Layer 2 of a small transformer language model trained on English Wikipedia (8 layers, counted from 0, width 96).
Take only the direct path to the model's output, skipping the later layers: a vector added to the residual stream pushes a token's score in proportion to its dot product with that token's output vector.

Output vectors of the tokens that the questions are about. A number n stands for (n - 500) times 0.004.
"\n": 468 463 606 498 416 362 350 239 487 546 596 487 339 596 559 451 568 609 673 588 588 611 393 537 236 457 760 661 315 568 672 264 531 685 583 662 447 689 313 411 345 377 442 337 251 699 577 382 453 616 266 492 601 385 653 367 508 565 355 414 371 562 655 614 454 672 463 565 505 524 364 468 609 359 642 518 631 549 318 288 546 674 741 326 320 484 583 492 567 620 597 641 231 635 426 616
"====": 512 356 464 590 456 643 406 460 307 376 551 416 375 487 675 436 478 629 548 470 631 632 565 666 723 551 494 448 797 363 711 364 550 552 694 553 433 527 410 350 555 524 482 645 270 612 558 570 299 455 570 492 411 456 360 367 493 166 479 497 715 599 544 688 567 450 534 615 433 464 555 384 465 431 391 555 491 443 420 501 406 389 611 419 384 542 499 253 583 610 503 519 374 578 600 576
" Ltd": 501 528 442 521 604 628 336 673 409 405 532 501 614 494 380 662 522 557 348 412 457 695 739 499 534 491 455 393 535 641 510 610 368 449 344 434 553 677 361 434 392 583 493 668 483 483 432 371 488 381 593 548 594 568 375 734 355 284 564 417 494 534 375 421 340 305 646 427 331 538 711 339 516 598 552 624 487 553 493 570 263 510 617 427 594 656 410 703 480 452 433 515 451 454 687 437
"ovich": 689 620 548 686 448 614 465 507 574 355 341 572 384 486 493 437 468 512 429 573 452 446 477 304 711 529 574 242 513 657 546 594 244 503 311 463 577 346 480 505 477 739 532 534 361 507 348 583 622 475 642 546 459 417 383 584 419 456 617 575 576 503 555 473 555 427 770 628 322 491 628 538 466 655 478 444 454 507 273 568 330 450 615 551 522 394 271 580 490 316 455 599 585 677 575 327
"]": 709 504 507 367 411 294 482 658 560 483 432 455 422 474 494 538 252 303 397 379 329 782 490 655 839 481 648 608 478 419 512 284 537 547 605 488 407 533 536 430 305 572 439 729 498 654 517 386 827 392 625 678 502 591 335 470 569 417 454 666 732 653 410 774 358 451 319 546 451 612 521 555 368 549 351 620 471 473 394 692 279 377 537 498 603 377 348 347 494 296 520 518 524 638 486 503
" Sr": 680 572 547 529 616 593 460 646 466 446 474 488 502 536 516 450 435 497 460 471 530 502 514 515 528 447 325 333 517 456 484 531 334 423 374 513 559 609 463 356 659 608 633 478 536 502 605 512 552 486 590 487 481 449 458 642 297 485 574 408 565 502 596 483 539 335 549 438 605 567 540 481 483 502 350 496 572 514 315 421 360 478 563 549 546 533 369 601 535 403 443 517 578 600 525 410
" often": 570 618 311 576 589 455 496 543 582 554 570 515 365 571 395 499 502 414 458 537 559 423 527 458 678 406 467 419 542 448 491 591 309 536 491 587 589 516 390 563 510 688 424 563 510 408 457 502 525 560 566 447 436 380 560 694 389 361 500 489 620 561 435 484 409 355 595 498 396 559 287 401 463 389 599 408 488 453 382 469 412 570 514 629 548 466 663 591 525 466 501 401 363 683 644 697
"effective": 313 520 489 488 416 619 666 698 305 442 539 582 389 527 571 673 390 388 284 511 390 404 603 297 757 671 572 300 553 484 399 592 453 359 424 423 677 416 608 381 607 627 687 787 382 471 523 495 470 279 517 582 849 697 447 614 298 325 514 362 521 442 294 556 437 250 663 683 556 385 560 581 344 582 699 582 443 433 511 515 474 437 580 529 504 374 479 668 508 391 462 439 660 565 527 262
" parents": 696 539 523 411 585 462 546 547 659 501 393 536 646 562 311 498 446 443 433 577 410 462 381 370 686 289 568 357 561 674 514 385 430 430 347 490 550 383 530 426 857 538 597 578 733 436 404 625 482 546 417 417 635 490 415 598 406 553 554 624 543 581 619 337 592 495 464 498 485 336 575 368 281 587 562 608 450 433 570 482 393 446 514 600 594 442 417 614 329 313 502 421 573 532 616 366
" were": 524 524 277 409 399 432 564 434 567 535 541 589 446 474 444 337 363 408 541 536 574 617 645 550 618 602 548 745 332 606 617 335 584 229 517 643 441 454 409 583 385 350 499 580 630 200 391 517 562 730 413 489 587 483 685 539 395 365 373 567 512 633 547 443 405 688 457 484 496 685 440 317 698 557 509 367 446 507 477 416 255 577 557 561 577 496 581 549 562 299 566 359 503 601 631 509
"occupied": 554 545 634 477 555 380 433 678 323 312 415 794 559 536 500 687 299 496 568 598 523 539 492 296 675 716 455 442 536 634 410 511 260 290 338 376 592 350 455 295 570 719 621 755 590 507 303 638 525 740 634 650 540 580 564 489 376 500 613 358 498 399 475 397 441 480 735 445 539 174 451 497 413 591 470 553 349 408 501 492 308 478 534 498 680 613 525 656 402 208 476 263 681 583 630 362
"brother": 429 610 588 322 585 439 508 613 535 353 309 577 603 489 528 564 573 335 370 631 242 655 599 360 641 518 352 434 440 341 376 435 600 333 390 518 613 457 578 265 888 937 604 692 608 258 467 364 501 583 473 641 662 568 439 393 341 442 531 387 484 597 398 481 429 406 260 559 475 393 543 467 428 577 642 692 447 485 474 680 440 312 713 796 738 566 225 901 323 278 429 393 580 620 413 469
" (°": 532 557 352 487 732 609 503 846 498 350 369 335 369 510 553 649 398 401 365 279 465 584 780 308 925 666 202 510 779 145 447 619 335 294 327 331 782 468 619 558 587 659 303 951 704 44 419 834 493 226 289 449 438 808 229 613 346 143 557 672 722 587 92 637 609 453 536 529 440 335 497 525 406 584 578 764 452 445 355 462 561 305 535 556 598 723 527 597 519 204 384 528 826 598 503 422
"CEST": 297 657 339 468 567 584 547 907 423 370 329 509 639 555 372 710 688 611 293 605 432 432 624 318 805 309 179 317 611 256 545 339 364 217 425 302 718 725 494 124 813 421 391 797 683 253 440 573 704 564 411 423 971 729 220 477 449 553 660 489 648 650 285 705 346 318 675 719 324 337 763 623 631 794 464 385 441 411 413 701 367 451 694 626 710 429 682 584 301 69 322 432 559 486 409 217
" Edited": 545 647 411 498 573 538 451 572 451 396 486 623 632 608 376 514 425 714 155 580 387 370 495 425 475 575 442 226 651 664 364 412 297 665 269 331 618 438 570 282 543 661 573 694 499 492 466 579 432 349 537 738 498 502 402 593 694 549 583 451 521 683 151 475 292 445 670 476 414 624 613 598 507 512 458 474 343 467 333 660 559 481 736 521 592 668 441 542 333 517 454 449 471 393 591 548
"^{2})": 626 538 550 405 724 513 724 578 386 391 372 553 538 597 605 650 566 387 446 507 438 643 652 587 833 575 641 491 613 332 408 369 415 615 232 346 594 709 473 298 506 554 559 596 587 608 676 320 628 138 549 465 808 677 350 618 318 346 556 658 590 686 316 804 296 231 437 560 205 222 452 512 466 714 590 407 89 461 375 525 423 289 541 317 678 552 524 576 201 443 134 610 782 721 639 193
" adulthood": 508 574 473 278 778 434 735 655 479 463 406 634 636 572 351 521 518 677 334 643 355 530 329 484 620 547 634 233 514 486 493 289 393 518 319 425 668 335 651 309 799 764 664 578 562 312 522 684 445 327 425 548 572 577 560 466 536 326 462 635 675 537 444 494 338 308 578 645 397 256 655 491 464 445 513 493 406 428 474 625 352 315 690 615 534 528 566 700 214 240 328 331 629 611 586 531
" household": 558 521 442 311 587 510 600 475 373 476 484 386 469 544 508 537 558 433 540 616 576 510 395 423 612 455 395 326 553 524 350 381 481 459 459 585 679 450 587 394 714 434 636 312 626 230 459 776 653 496 431 539 636 496 410 525 482 589 555 645 725 565 316 420 499 504 486 643 376 299 609 323 530 671 583 467 551 467 468 475 393 509 530 392 496 499 436 475 607 405 510 453 540 547 654 411
" where": 544 583 423 517 401 445 408 585 631 508 545 408 400 519 249 478 578 358 507 368 539 344 615 405 511 528 575 404 626 508 816 734 611 393 507 658 546 556 390 402 390 699 526 530 590 412 438 683 499 486 307 535 473 516 585 552 445 357 494 469 454 470 575 550 421 428 431 413 593 513 354 427 508 442 628 315 537 526 489 528 368 583 430 517 368 513 658 571 538 558 518 271 440 732 718 503

Output weights of attention head 1. The head adds the sum of these rows, row i times number i of z. A number n stands for (n - 500) times 0.014.
o0: 536 541 477 316 687 326 568 574 659 650 390 472 414 650 424 441 565 326 523 576 386 507 240 506 615 570 471 657 456 454 593 545 664 516 553 664 641 410 389 494 643 780 660 697 524 562 235 413 391 548 400 631 205 444 719 413 625 506 348 216 421 531 423 660 591 252 542 557 609 464 689 311 396 234 416 556 575 466 411 656 391 489 778 642 278 510 330 307 536 452 364 490 468 549 706 559
o1: 373 411 418 416 407 422 597 516 342 903 665 563 563 584 368 516 512 539 681 382 378 681 668 526 604 477 490 705 496 416 607 217 234 476 407 410 375 548 723 461 579 344 416 537 524 378 655 381 489 482 302 601 732 639 632 543 688 620 550 697 409 682 563 338 438 426 498 587 334 389 535 666 538 528 496 594 372 536 581 428 451 594 578 276 555 463 443 497 308 455 443 453 602 467 209 386
o2: 570 441 675 371 415 346 709 489 561 286 743 273 709 621 446 586 320 334 566 463 648 396 515 510 656 346 338 188 489 638 609 625 652 343 700 475 701 461 485 387 526 484 447 318 550 359 578 386 493 617 602 648 426 477 595 265 299 690 477 517 421 549 393 450 513 536 348 566 525 483 211 434 542 514 475 287 653 603 517 623 479 557 414 690 533 514 646 574 300 433 551 459 610 770 430 546
o3: 357 264 304 655 164 458 548 576 633 490 367 481 459 309 648 594 567 445 665 435 544 524 424 523 479 591 441 657 661 400 346 703 613 559 471 491 668 331 290 661 515 167 542 676 435 414 552 588 435 479 427 448 824 673 437 512 502 440 314 541 668 499 438 305 363 388 401 666 738 384 695 645 338 509 432 579 433 116 714 836 624 572 475 460 433 490 581 278 793 754 403 509 687 492 354 254
o4: 669 403 423 645 492 553 691 275 441 480 618 544 736 359 620 565 689 680 528 312 541 429 334 675 470 812 288 609 211 519 207 588 659 482 505 263 531 394 465 608 312 542 620 357 507 515 315 530 612 413 527 814 523 386 656 506 474 315 443 598 438 368 549 541 291 453 388 527 676 687 312 267 607 582 263 512 691 566 497 473 514 684 604 381 474 624 358 353 542 621 382 482 483 400 471 656
o5: 580 376 530 616 343 563 325 262 772 490 405 402 382 528 787 494 411 619 398 539 389 294 448 434 259 470 443 506 497 688 404 430 481 431 611 179 860 614 283 400 655 531 503 652 519 528 606 451 329 621 605 580 646 281 430 399 422 425 611 436 449 547 717 504 416 781 394 443 469 530 676 713 501 522 710 745 532 487 742 385 514 359 479 542 483 336 634 431 450 366 583 492 504 542 418 425
o6: 397 655 426 499 726 644 419 420 620 502 456 565 625 402 410 475 462 639 474 503 470 493 416 587 370 542 333 614 502 385 280 558 530 465 639 346 616 498 629 401 445 231 429 424 492 443 489 417 677 435 494 626 397 536 534 500 637 679 816 367 627 687 318 566 397 498 366 285 594 700 489 519 252 589 684 233 676 805 385 496 454 473 574 445 515 562 615 573 454 502 344 320 688 465 458 322
o7: 678 814 448 431 221 432 498 355 550 405 666 460 616 601 533 217 498 426 611 475 564 586 542 754 432 727 459 610 464 440 435 389 466 351 725 707 407 656 506 417 505 365 560 675 664 265 616 384 626 715 263 361 601 601 586 350 411 524 495 566 428 701 467 559 565 574 640 729 233 599 334 572 391 293 558 423 549 479 581 436 569 411 472 455 527 413 450 478 422 487 556 291 521 381 376 375
o8: 537 850 390 581 449 493 615 531 506 523 519 635 605 460 402 471 923 373 304 536 458 472 496 460 542 552 467 648 331 541 489 337 486 490 382 367 471 525 344 398 591 654 489 452 724 510 484 757 779 552 484 216 532 553 535 608 441 610 627 254 583 512 695 608 436 697 438 496 588 229 500 639 201 584 633 418 344 428 214 322 477 388 288 533 586 281 405 373 391 396 829 429 666 624 499 493
o9: 521 528 333 499 662 433 363 532 459 346 558 621 517 531 663 457 329 554 210 443 497 718 688 330 451 532 525 761 629 355 599 642 445 589 434 624 474 576 324 467 325 614 529 486 403 655 714 399 508 685 561 307 314 546 539 674 564 475 595 597 417 410 355 751 406 332 393 377 558 175 540 464 363 604 504 470 493 673 820 384 606 391 629 207 564 619 400 311 402 576 481 475 699 458 582 400
o10: 260 335 490 470 507 628 652 514 894 552 482 299 298 612 325 533 475 454 277 371 402 646 319 513 638 660 666 522 417 504 501 592 622 454 877 289 483 403 470 436 574 632 511 505 629 512 667 718 236 328 516 548 552 442 481 518 650 215 172 379 564 472 429 627 508 362 707 610 265 447 648 633 304 608 620 595 244 417 851 384 644 445 435 528 530 247 573 533 601 446 475 325 575 475 681 551
o11: 502 712 428 463 621 898 306 329 385 480 632 577 329 494 688 591 560 641 501 508 593 375 692 584 497 544 280 417 562 755 458 496 431 516 696 370 329 540 202 626 535 378 327 531 415 512 152 597 520 525 487 633 565 344 591 570 595 355 525 538 402 604 386 347 647 495 724 242 671 565 699 330 289 558 467 389 617 568 443 195 844 435 470 420 542 499 626 245 603 567 544 357 470 546 481 397
o12: 691 592 506 434 474 350 583 241 639 185 278 428 431 368 272 573 768 650 440 660 393 466 566 809 510 537 489 540 276 576 373 413 714 465 513 609 396 535 595 411 552 624 683 333 506 431 534 631 280 498 521 518 290 519 544 631 562 458 415 652 748 331 504 518 497 626 503 589 537 506 596 442 545 466 321 558 518 285 395 566 410 438 299 409 614 805 461 407 425 753 727 567 417 351 503 406
o13: 585 677 540 554 752 491 461 342 672 572 249 520 413 525 600 309 486 591 670 423 641 533 518 505 517 574 294 470 588 493 518 490 447 640 513 576 661 435 464 367 504 548 724 597 327 519 609 797 434 551 433 340 370 446 262 401 509 618 665 521 481 339 547 561 416 631 539 357 424 581 295 621 470 574 591 603 781 547 303 565 454 766 671 430 155 263 330 532 597 387 512 236 207 495 459 408
o14: 305 360 299 483 484 370 617 490 348 628 360 553 474 598 471 472 500 380 634 326 494 503 729 556 504 351 651 394 460 494 523 558 554 483 481 544 620 553 323 452 417 593 510 583 704 615 482 429 452 419 595 513 476 515 502 607 488 756 439 521 683 541 533 495 639 631 615 347 500 506 590 405 486 478 407 618 384 603 269 597 687 604 678 294 458 503 690 127 265 256 576 487 425 587 565 490
o15: 530 589 480 392 538 314 514 576 526 833 450 608 468 482 852 567 359 379 426 660 259 459 274 584 606 657 362 271 702 574 387 614 273 589 670 456 535 356 551 370 678 352 420 645 425 479 531 453 620 369 473 560 443 402 496 553 480 651 435 507 374 516 440 281 416 646 636 401 420 309 330 640 643 683 546 696 341 341 367 521 644 584 465 239 397 343 532 668 668 557 558 718 449 240 731 591
o16: 615 625 623 359 407 408 662 255 574 480 379 623 533 586 335 514 472 583 576 262 273 551 554 535 528 560 828 311 492 718 504 684 292 538 373 258 434 663 406 717 146 398 714 401 558 655 359 418 562 621 507 428 633 561 369 723 509 555 569 365 237 339 754 285 420 472 730 291 738 418 344 684 271 692 517 228 356 481 332 627 414 633 359 681 483 575 438 819 553 571 600 317 489 393 614 689
o17: 528 381 776 419 581 354 360 478 546 597 413 525 467 873 573 651 380 465 668 596 545 278 422 357 591 581 630 634 407 376 527 586 396 548 743 460 528 206 816 541 865 250 597 390 386 694 546 551 346 437 354 316 498 852 659 469 694 439 511 418 764 687 443 382 451 287 206 577 319 425 785 526 447 459 338 605 469 388 401 376 523 470 507 443 528 337 545 357 450 587 408 270 564 496 447 632
o18: 339 217 566 565 462 566 407 588 431 632 528 546 578 555 475 404 540 469 334 502 283 183 372 350 469 449 256 360 216 755 597 704 337 494 428 518 835 413 408 380 617 659 633 763 476 504 382 297 239 431 418 383 562 649 424 631 582 826 727 284 590 579 592 360 544 486 439 350 719 558 682 551 404 429 576 259 515 309 607 711 379 670 638 488 514 565 614 435 498 765 613 489 513 586 557 407
o19: 461 617 467 528 591 527 534 531 526 554 490 568 573 884 559 520 611 740 573 170 470 610 668 436 308 523 466 581 346 707 330 350 435 310 287 694 351 589 368 600 407 476 771 640 450 872 461 452 763 579 498 524 717 425 562 433 784 581 454 381 586 585 531 448 679 619 608 333 349 657 283 400 376 167 504 561 569 262 579 485 481 431 467 420 375 337 221 484 391 316 491 385 245 719 644 346
o20: 763 389 583 495 422 672 498 271 451 295 776 575 415 529 439 638 456 440 333 521 526 609 576 494 657 747 421 553 533 537 310 830 277 375 351 482 636 659 701 323 436 610 368 465 401 696 543 297 346 374 599 374 704 585 294 505 369 196 409 581 442 642 320 440 628 391 447 430 487 731 700 407 603 444 446 525 604 589 528 562 751 506 620 653 402 471 295 564 458 390 483 383 351 283 542 785
o21: 566 381 497 421 429 458 409 709 648 442 548 338 553 317 353 588 740 638 421 692 589 504 537 291 547 566 206 670 691 507 652 434 590 403 367 214 426 502 692 562 483 623 245 623 507 510 654 365 507 532 512 320 531 497 442 409 336 378 301 383 326 440 609 500 721 464 590 210 151 486 428 393 734 252 461 446 569 724 570 376 723 653 521 347 401 591 447 748 560 565 548 584 621 727 705 510
o22: 440 262 353 373 539 523 621 499 454 470 659 318 696 584 503 665 803 559 807 427 384 474 557 536 425 504 288 481 573 722 682 492 531 515 378 571 662 507 510 346 362 566 379 513 169 525 339 626 285 584 371 376 789 428 363 585 377 352 465 263 415 650 388 592 689 618 550 495 418 347 424 577 501 571 529 331 514 659 196 328 556 665 618 494 783 401 636 514 410 645 627 461 468 566 506 455
o23: 531 293 554 566 663 552 462 413 565 270 335 637 588 707 404 360 572 562 611 607 340 610 610 674 445 549 508 362 582 475 499 463 665 363 613 361 545 539 829 186 572 384 288 585 595 548 620 281 489 170 445 458 362 660 437 553 388 586 677 481 418 525 471 283 477 453 665 681 560 630 742 576 490 260 490 434 541 778 470 739 574 377 483 416 306 595 415 456 360 462 780 405 493 372 434 360
o24: 451 518 489 539 361 642 340 340 517 705 545 457 318 599 487 526 406 736 614 538 554 478 552 309 560 496 230 554 246 617 801 620 972 569 628 608 355 480 511 671 382 573 382 655 429 563 541 528 391 421 635 261 564 384 544 373 434 611 393 416 474 556 688 370 427 825 475 504 635 577 427 631 613 755 471 333 603 296 521 578 415 164 626 647 415 223 195 582 343 262 532 664 527 377 446 405
o25: 426 637 589 557 516 531 374 676 615 726 440 523 424 450 384 570 427 677 636 436 709 541 267 309 408 500 306 441 424 514 343 579 498 537 338 643 287 572 472 389 369 596 342 392 282 415 319 493 363 575 499 320 637 480 602 636 435 470 328 537 660 553 460 504 442 594 499 677 636 822 553 348 499 595 317 601 421 351 261 591 741 636 395 427 270 616 667 735 462 495 872 419 603 487 526 499
o26: 731 557 269 583 403 489 524 517 469 612 519 531 540 120 534 789 312 232 604 352 424 469 574 507 375 402 516 698 420 517 359 480 677 899 274 720 656 469 457 457 640 549 678 471 630 526 219 368 504 459 578 177 349 598 573 547 265 341 554 638 685 714 535 491 549 541 335 267 433 533 636 561 487 400 394 697 581 520 552 494 421 501 252 404 544 647 537 775 456 433 498 403 309 511 532 667
o27: 436 385 281 503 456 638 622 474 469 180 537 371 511 824 441 628 437 658 643 387 579 563 551 372 453 248 511 735 486 492 572 477 297 416 552 545 583 662 569 572 120 390 428 464 534 467 535 619 510 734 356 317 344 712 352 384 324 568 586 630 453 310 375 791 751 525 619 583 293 607 413 571 659 631 306 512 556 384 476 628 327 418 637 558 590 402 459 512 647 636 380 683 339 231 643 613
o28: 629 706 292 529 350 642 752 340 662 527 484 475 510 603 652 571 596 496 589 361 568 614 512 483 674 453 376 592 323 332 599 454 474 563 652 428 671 429 520 391 483 662 246 535 657 575 277 412 584 593 354 556 496 506 339 469 366 606 523 660 284 460 375 491 308 534 335 435 332 432 522 561 672 470 485 591 619 378 382 542 570 376 526 529 470 514 642 292 472 732 421 444 366 447 416 821
o29: 562 580 673 259 377 149 423 657 536 266 520 628 283 401 397 703 572 584 560 515 337 581 402 740 327 292 570 340 690 671 479 405 236 412 647 310 477 289 546 554 686 730 556 370 600 522 471 666 534 577 654 706 715 475 364 291 346 458 673 502 545 441 521 452 602 447 567 584 543 596 586 492 530 451 304 394 600 792 322 364 545 441 389 433 322 628 618 580 714 400 570 459 383 387 577 595
o30: 307 193 585 728 279 577 513 427 548 608 497 519 453 454 572 498 416 201 557 434 578 584 518 392 471 351 428 366 538 437 524 297 284 584 446 313 487 311 593 357 432 544 488 375 385 564 359 411 559 565 512 962 316 414 562 503 577 490 361 560 686 524 347 543 790 831 532 878 629 550 441 392 741 588 528 474 603 713 611 482 432 693 575 255 795 338 449 599 728 293 680 444 562 368 411 328
o31: 765 699 688 388 569 295 454 402 385 341 495 697 311 332 484 670 61 486 561 350 324 177 368 543 604 523 538 483 492 505 469 415 598 425 712 434 487 440 626 488 176 424 493 688 584 245 356 417 269 601 774 250 457 648 839 630 463 568 702 651 325 281 387 370 548 352 673 579 664 514 631 463 449 651 493 577 325 398 660 668 481 585 441 618 638 710 454 530 322 371 682 432 772 612 515 507

Each question shows a token from some text and the vector z that the head gathered there. A number n stands for (n - 500) times 0.0049.

" 1": 527 605 635 530 521 289 571 643 672 461 377 487 491 445 574 566 417 471 394 305 411 410 545 424 382 513 637 458 566 472 709 396
Which of these tokens does it push up most? " household"

" of": 645 579 585 475 468 422 431 530 537 457 418 477 381 376 548 540 516 504 443 575 471 495 444 424 470 354 518 492 391 420 524 712
Which of these tokens does it push up most? "occupied"

" To": 486 436 569 314 433 520 359 519 493 335 408 425 478 565 530 570 626 329 557 644 529 582 525 479 712 662 496 484 358 599 634 524
Which of these tokens does it push up most? "ovich"

" May": 501 678 660 255 241 395 448 518 513 492 452 444 403 297 607 478 388 515 388 505 485 515 412 475 479 324 505 538 342 380 527 700
Which of these tokens does it push up most? "^{2})"

" with": 365 478 651 569 451 645 442 552 603 362 483 452 424 455 492 644 702 444 575 406 389 505 466 494 436 474 512 461 401 516 449 709
Which three tokens does it push up most, strongest first? "occupied", " parents", "effective"

" John": 780 345 517 229 551 455 564 299 538 351 593 589 370 673 517 583 479 616 620 665 532 538 712 522 574 705 609 484 443 756 710 478
Which of these tokens does it push up most? "ovich"

" 2026": 738 587 640 409 492 320 317 697 488 457 552 456 412 461 612 459 459 364 330 503 540 518 538 460 480 474 381 502 525 467 648 421
Which two tokens does it push up most, strongest first? " were", "]"

" most": 724 749 515 449 528 322 535 458 357 402 518 377 289 490 505 480 456 496 317 567 627 578 397 376 591 554 642 585 486 474 516 522
Which three tokens does it push up most, strongest first? "]", " were", " (°"

" season": 639 539 658 619 649 431 519 635 545 418 473 460 503 444 511 440 473 384 328 379 489 363 490 297 464 550 418 532 533 457 670 552
Which three tokens does it push up most, strongest first? " were", "]", " household"

" in": 635 472 600 341 399 414 258 572 430 570 593 633 290 388 548 576 529 395 472 586 664 615 499 388 412 480 379 447 433 559 463 462
Which of these tokens does it push up most? " often"

" Plata": 758 401 626 440 525 286 543 415 243 610 514 596 283 652 486 459 210 358 430 643 474 749 555 405 564 582 296 458 418 466 510 324
Which of these tokens does it push down most? " parents"

" year": 619 574 719 392 539 314 467 478 342 429 505 461 362 494 505 364 410 338 401 426 580 513 634 316 427 496 470 546 546 502 560 397
Which of these tokens does it push down most? " parents"

" A": 504 595 447 385 469 338 526 515 603 411 551 429 538 513 482 539 558 646 569 436 509 520 500 531 484 682 441 493 471 538 386 461
Which of these tokens does it push up most? " adulthood"

" not": 657 582 528 539 442 543 401 456 441 449 514 203 473 508 715 575 441 581 436 611 660 627 437 666 397 537 803 484 549 539 694 553
Which three tokens does it push up most, strongest first? "]", "brother", " adulthood"

"S": 592 625 302 303 423 328 433 585 519 445 466 544 546 535 521 517 552 425 481 567 749 601 646 647 308 665 515 469 380 705 490 449
Which of these tokens does it push up most? " Ltd"

" were": 447 631 602 523 376 667 487 427 452 474 582 433 148 520 639 762 573 522 580 557 437 484 479 416 466 350 494 508 353 448 759 633
Which two tokens does it push up most, strongest first? "effective", "occupied"

" part": 575 573 642 553 480 607 512 574 367 585 534 307 394 487 534 446 456 308 329 513 656 536 477 535 549 387 513 579 354 421 546 596
Which of these tokens does it push up most? "]"

" Malawi": 614 407 586 386 465 425 363 497 589 380 496 557 464 604 649 663 436 338 438 602 320 498 594 276 516 459 459 475 398 521 645 369
Which of these tokens does it push up most? "\n"

" condition": 487 649 443 412 339 601 531 318 457 605 426 470 132 701 629 569 476 311 428 900 580 619 515 427 445 336 799 664 382 517 451 416
Which of these tokens does it push up most? " Ltd"

"In": 561 491 584 456 390 469 418 587 539 405 606 490 511 403 593 502 540 506 405 478 489 397 338 444 519 532 419 433 379 503 396 654
Which of these tokens does it push up most? " adulthood"

" ==": 496 405 382 663 473 434 461 558 441 374 740 521 473 728 477 736 463 413 356 542 367 540 543 433 496 495 238 629 298 574 425 224
Which three tokens does it push up most, strongest first? "====", "\n", " household"

"ren": 725 575 474 385 463 353 562 458 607 590 505 494 458 405 509 181 556 189 441 774 607 441 758 587 437 472 641 617 248 474 598 304
Which of these tokens does it push up most? " Ltd"

" to": 570 432 594 537 358 548 306 457 523 375 536 331 464 576 603 635 389 469 456 519 517 603 403 483 484 524 699 432 460 582 665 496
Which of these tokens does it push up most? "brother"

"ator": 560 512 430 309 587 389 470 429 520 497 259 616 555 415 564 501 543 502 585 661 882 694 600 572 346 655 620 460 541 621 500 532
Which three tokens does it push up most, strongest first? " Ltd", " Edited", " Sr"

" and": 673 712 421 455 513 322 393 520 450 483 464 342 404 551 571 552 405 492 349 700 632 688 483 455 479 603 638 593 486 440 484 490
Which of these tokens does it push up most? "]"

" Penn": 602 422 678 352 413 469 348 514 613 296 517 306 634 581 637 489 475 344 510 550 475 636 559 568 456 497 598 397 428 526 589 402
Which of these tokens does it push up most? "brother"

" 2023,": 564 574 581 416 360 437 370 637 440 438 533 424 495 348 639 489 543 471 407 527 389 389 269 449 415 435 425 411 271 518 377 738
Which of these tokens does it push up most? " adulthood"

",": 556 589 470 374 401 353 434 560 647 434 516 514 478 461 580 507 545 510 567 706 471 475 627 380 464 531 411 570 421 608 615 364
Which of these tokens does it push down most? " (°"

" the": 704 442 773 490 660 375 524 497 616 458 453 501 516 606 547 593 485 471 396 261 341 387 559 331 417 465 525 408 582 393 770 431
Which of these tokens does it push up most? " household"

" time": 516 445 748 487 383 461 413 500 523 295 838 406 528 456 439 534 426 553 512 331 368 570 496 397 500 484 372 525 535 565 521 478
Which two tokens does it push up most, strongest first? " adulthood", "CEST"

" immediately": 754 490 568 571 477 554 405 406 415 459 573 221 444 497 689 546 385 512 391 624 697 599 364 672 442 470 806 488 561 540 755 534
Which two tokens does it push up most, strongest first? "]", "brother"

" Meteor": 498 421 639 333 721 444 344 583 456 417 416 542 472 553 538 589 585 239 353 596 519 465 585 338 575 616 496 549 489 458 685 403
Which of these tokens does it push up most? "\n"

" caused": 550 396 666 357 455 423 484 489 524 378 488 448 441 635 558 646 452 421 479 504 291 584 598 315 706 541 534 549 515 473 682 409
Which of these tokens does it push down most? "^{2})"

" billion": 394 637 518 470 376 532 529 592 525 616 485 385 370 620 491 562 462 517 305 507 576 542 490 538 456 452 710 575 378 464 513 368
Which two tokens does it push up most, strongest first? "^{2})", " (°"

"road": 601 540 379 625 465 398 483 404 512 560 532 447 510 513 391 498 241 437 428 416 440 637 499 334 484 638 786 556 575 346 675 347
Which of these tokens does it push up most? " (°"

"ton": 781 540 464 325 449 470 551 292 589 582 594 524 395 633 604 319 515 291 495 872 560 480 795 420 496 519 552 609 248 422 561 168
Which three tokens does it push up most, strongest first? "\n", " Ltd", " where"

" Montevideo": 594 568 572 423 337 518 413 463 622 388 596 506 400 509 642 649 516 532 478 729 336 577 562 461 530 423 561 435 450 388 435 450
Which two tokens does it push up most, strongest first? " parents", " adulthood"

"ongressional": 415 505 591 324 483 464 380 404 369 665 757 643 195 435 414 474 578 414 530 623 750 759 706 351 480 620 420 607 529 587 443 286
Which of these tokens does it push up most? " Ltd"

" side": 451 489 631 595 368 558 503 476 496 432 663 383 475 547 434 534 590 336 609 320 462 506 500 438 478 516 515 561 531 499 450 420
Which of these tokens does it push up most? "CEST"

"1.5": 373 595 513 475 281 586 597 433 476 669 424 363 389 593 559 593 511 575 415 382 592 501 441 572 377 450 744 584 352 545 437 506
Which three tokens does it push up most, strongest first? "^{2})", " (°", "CEST"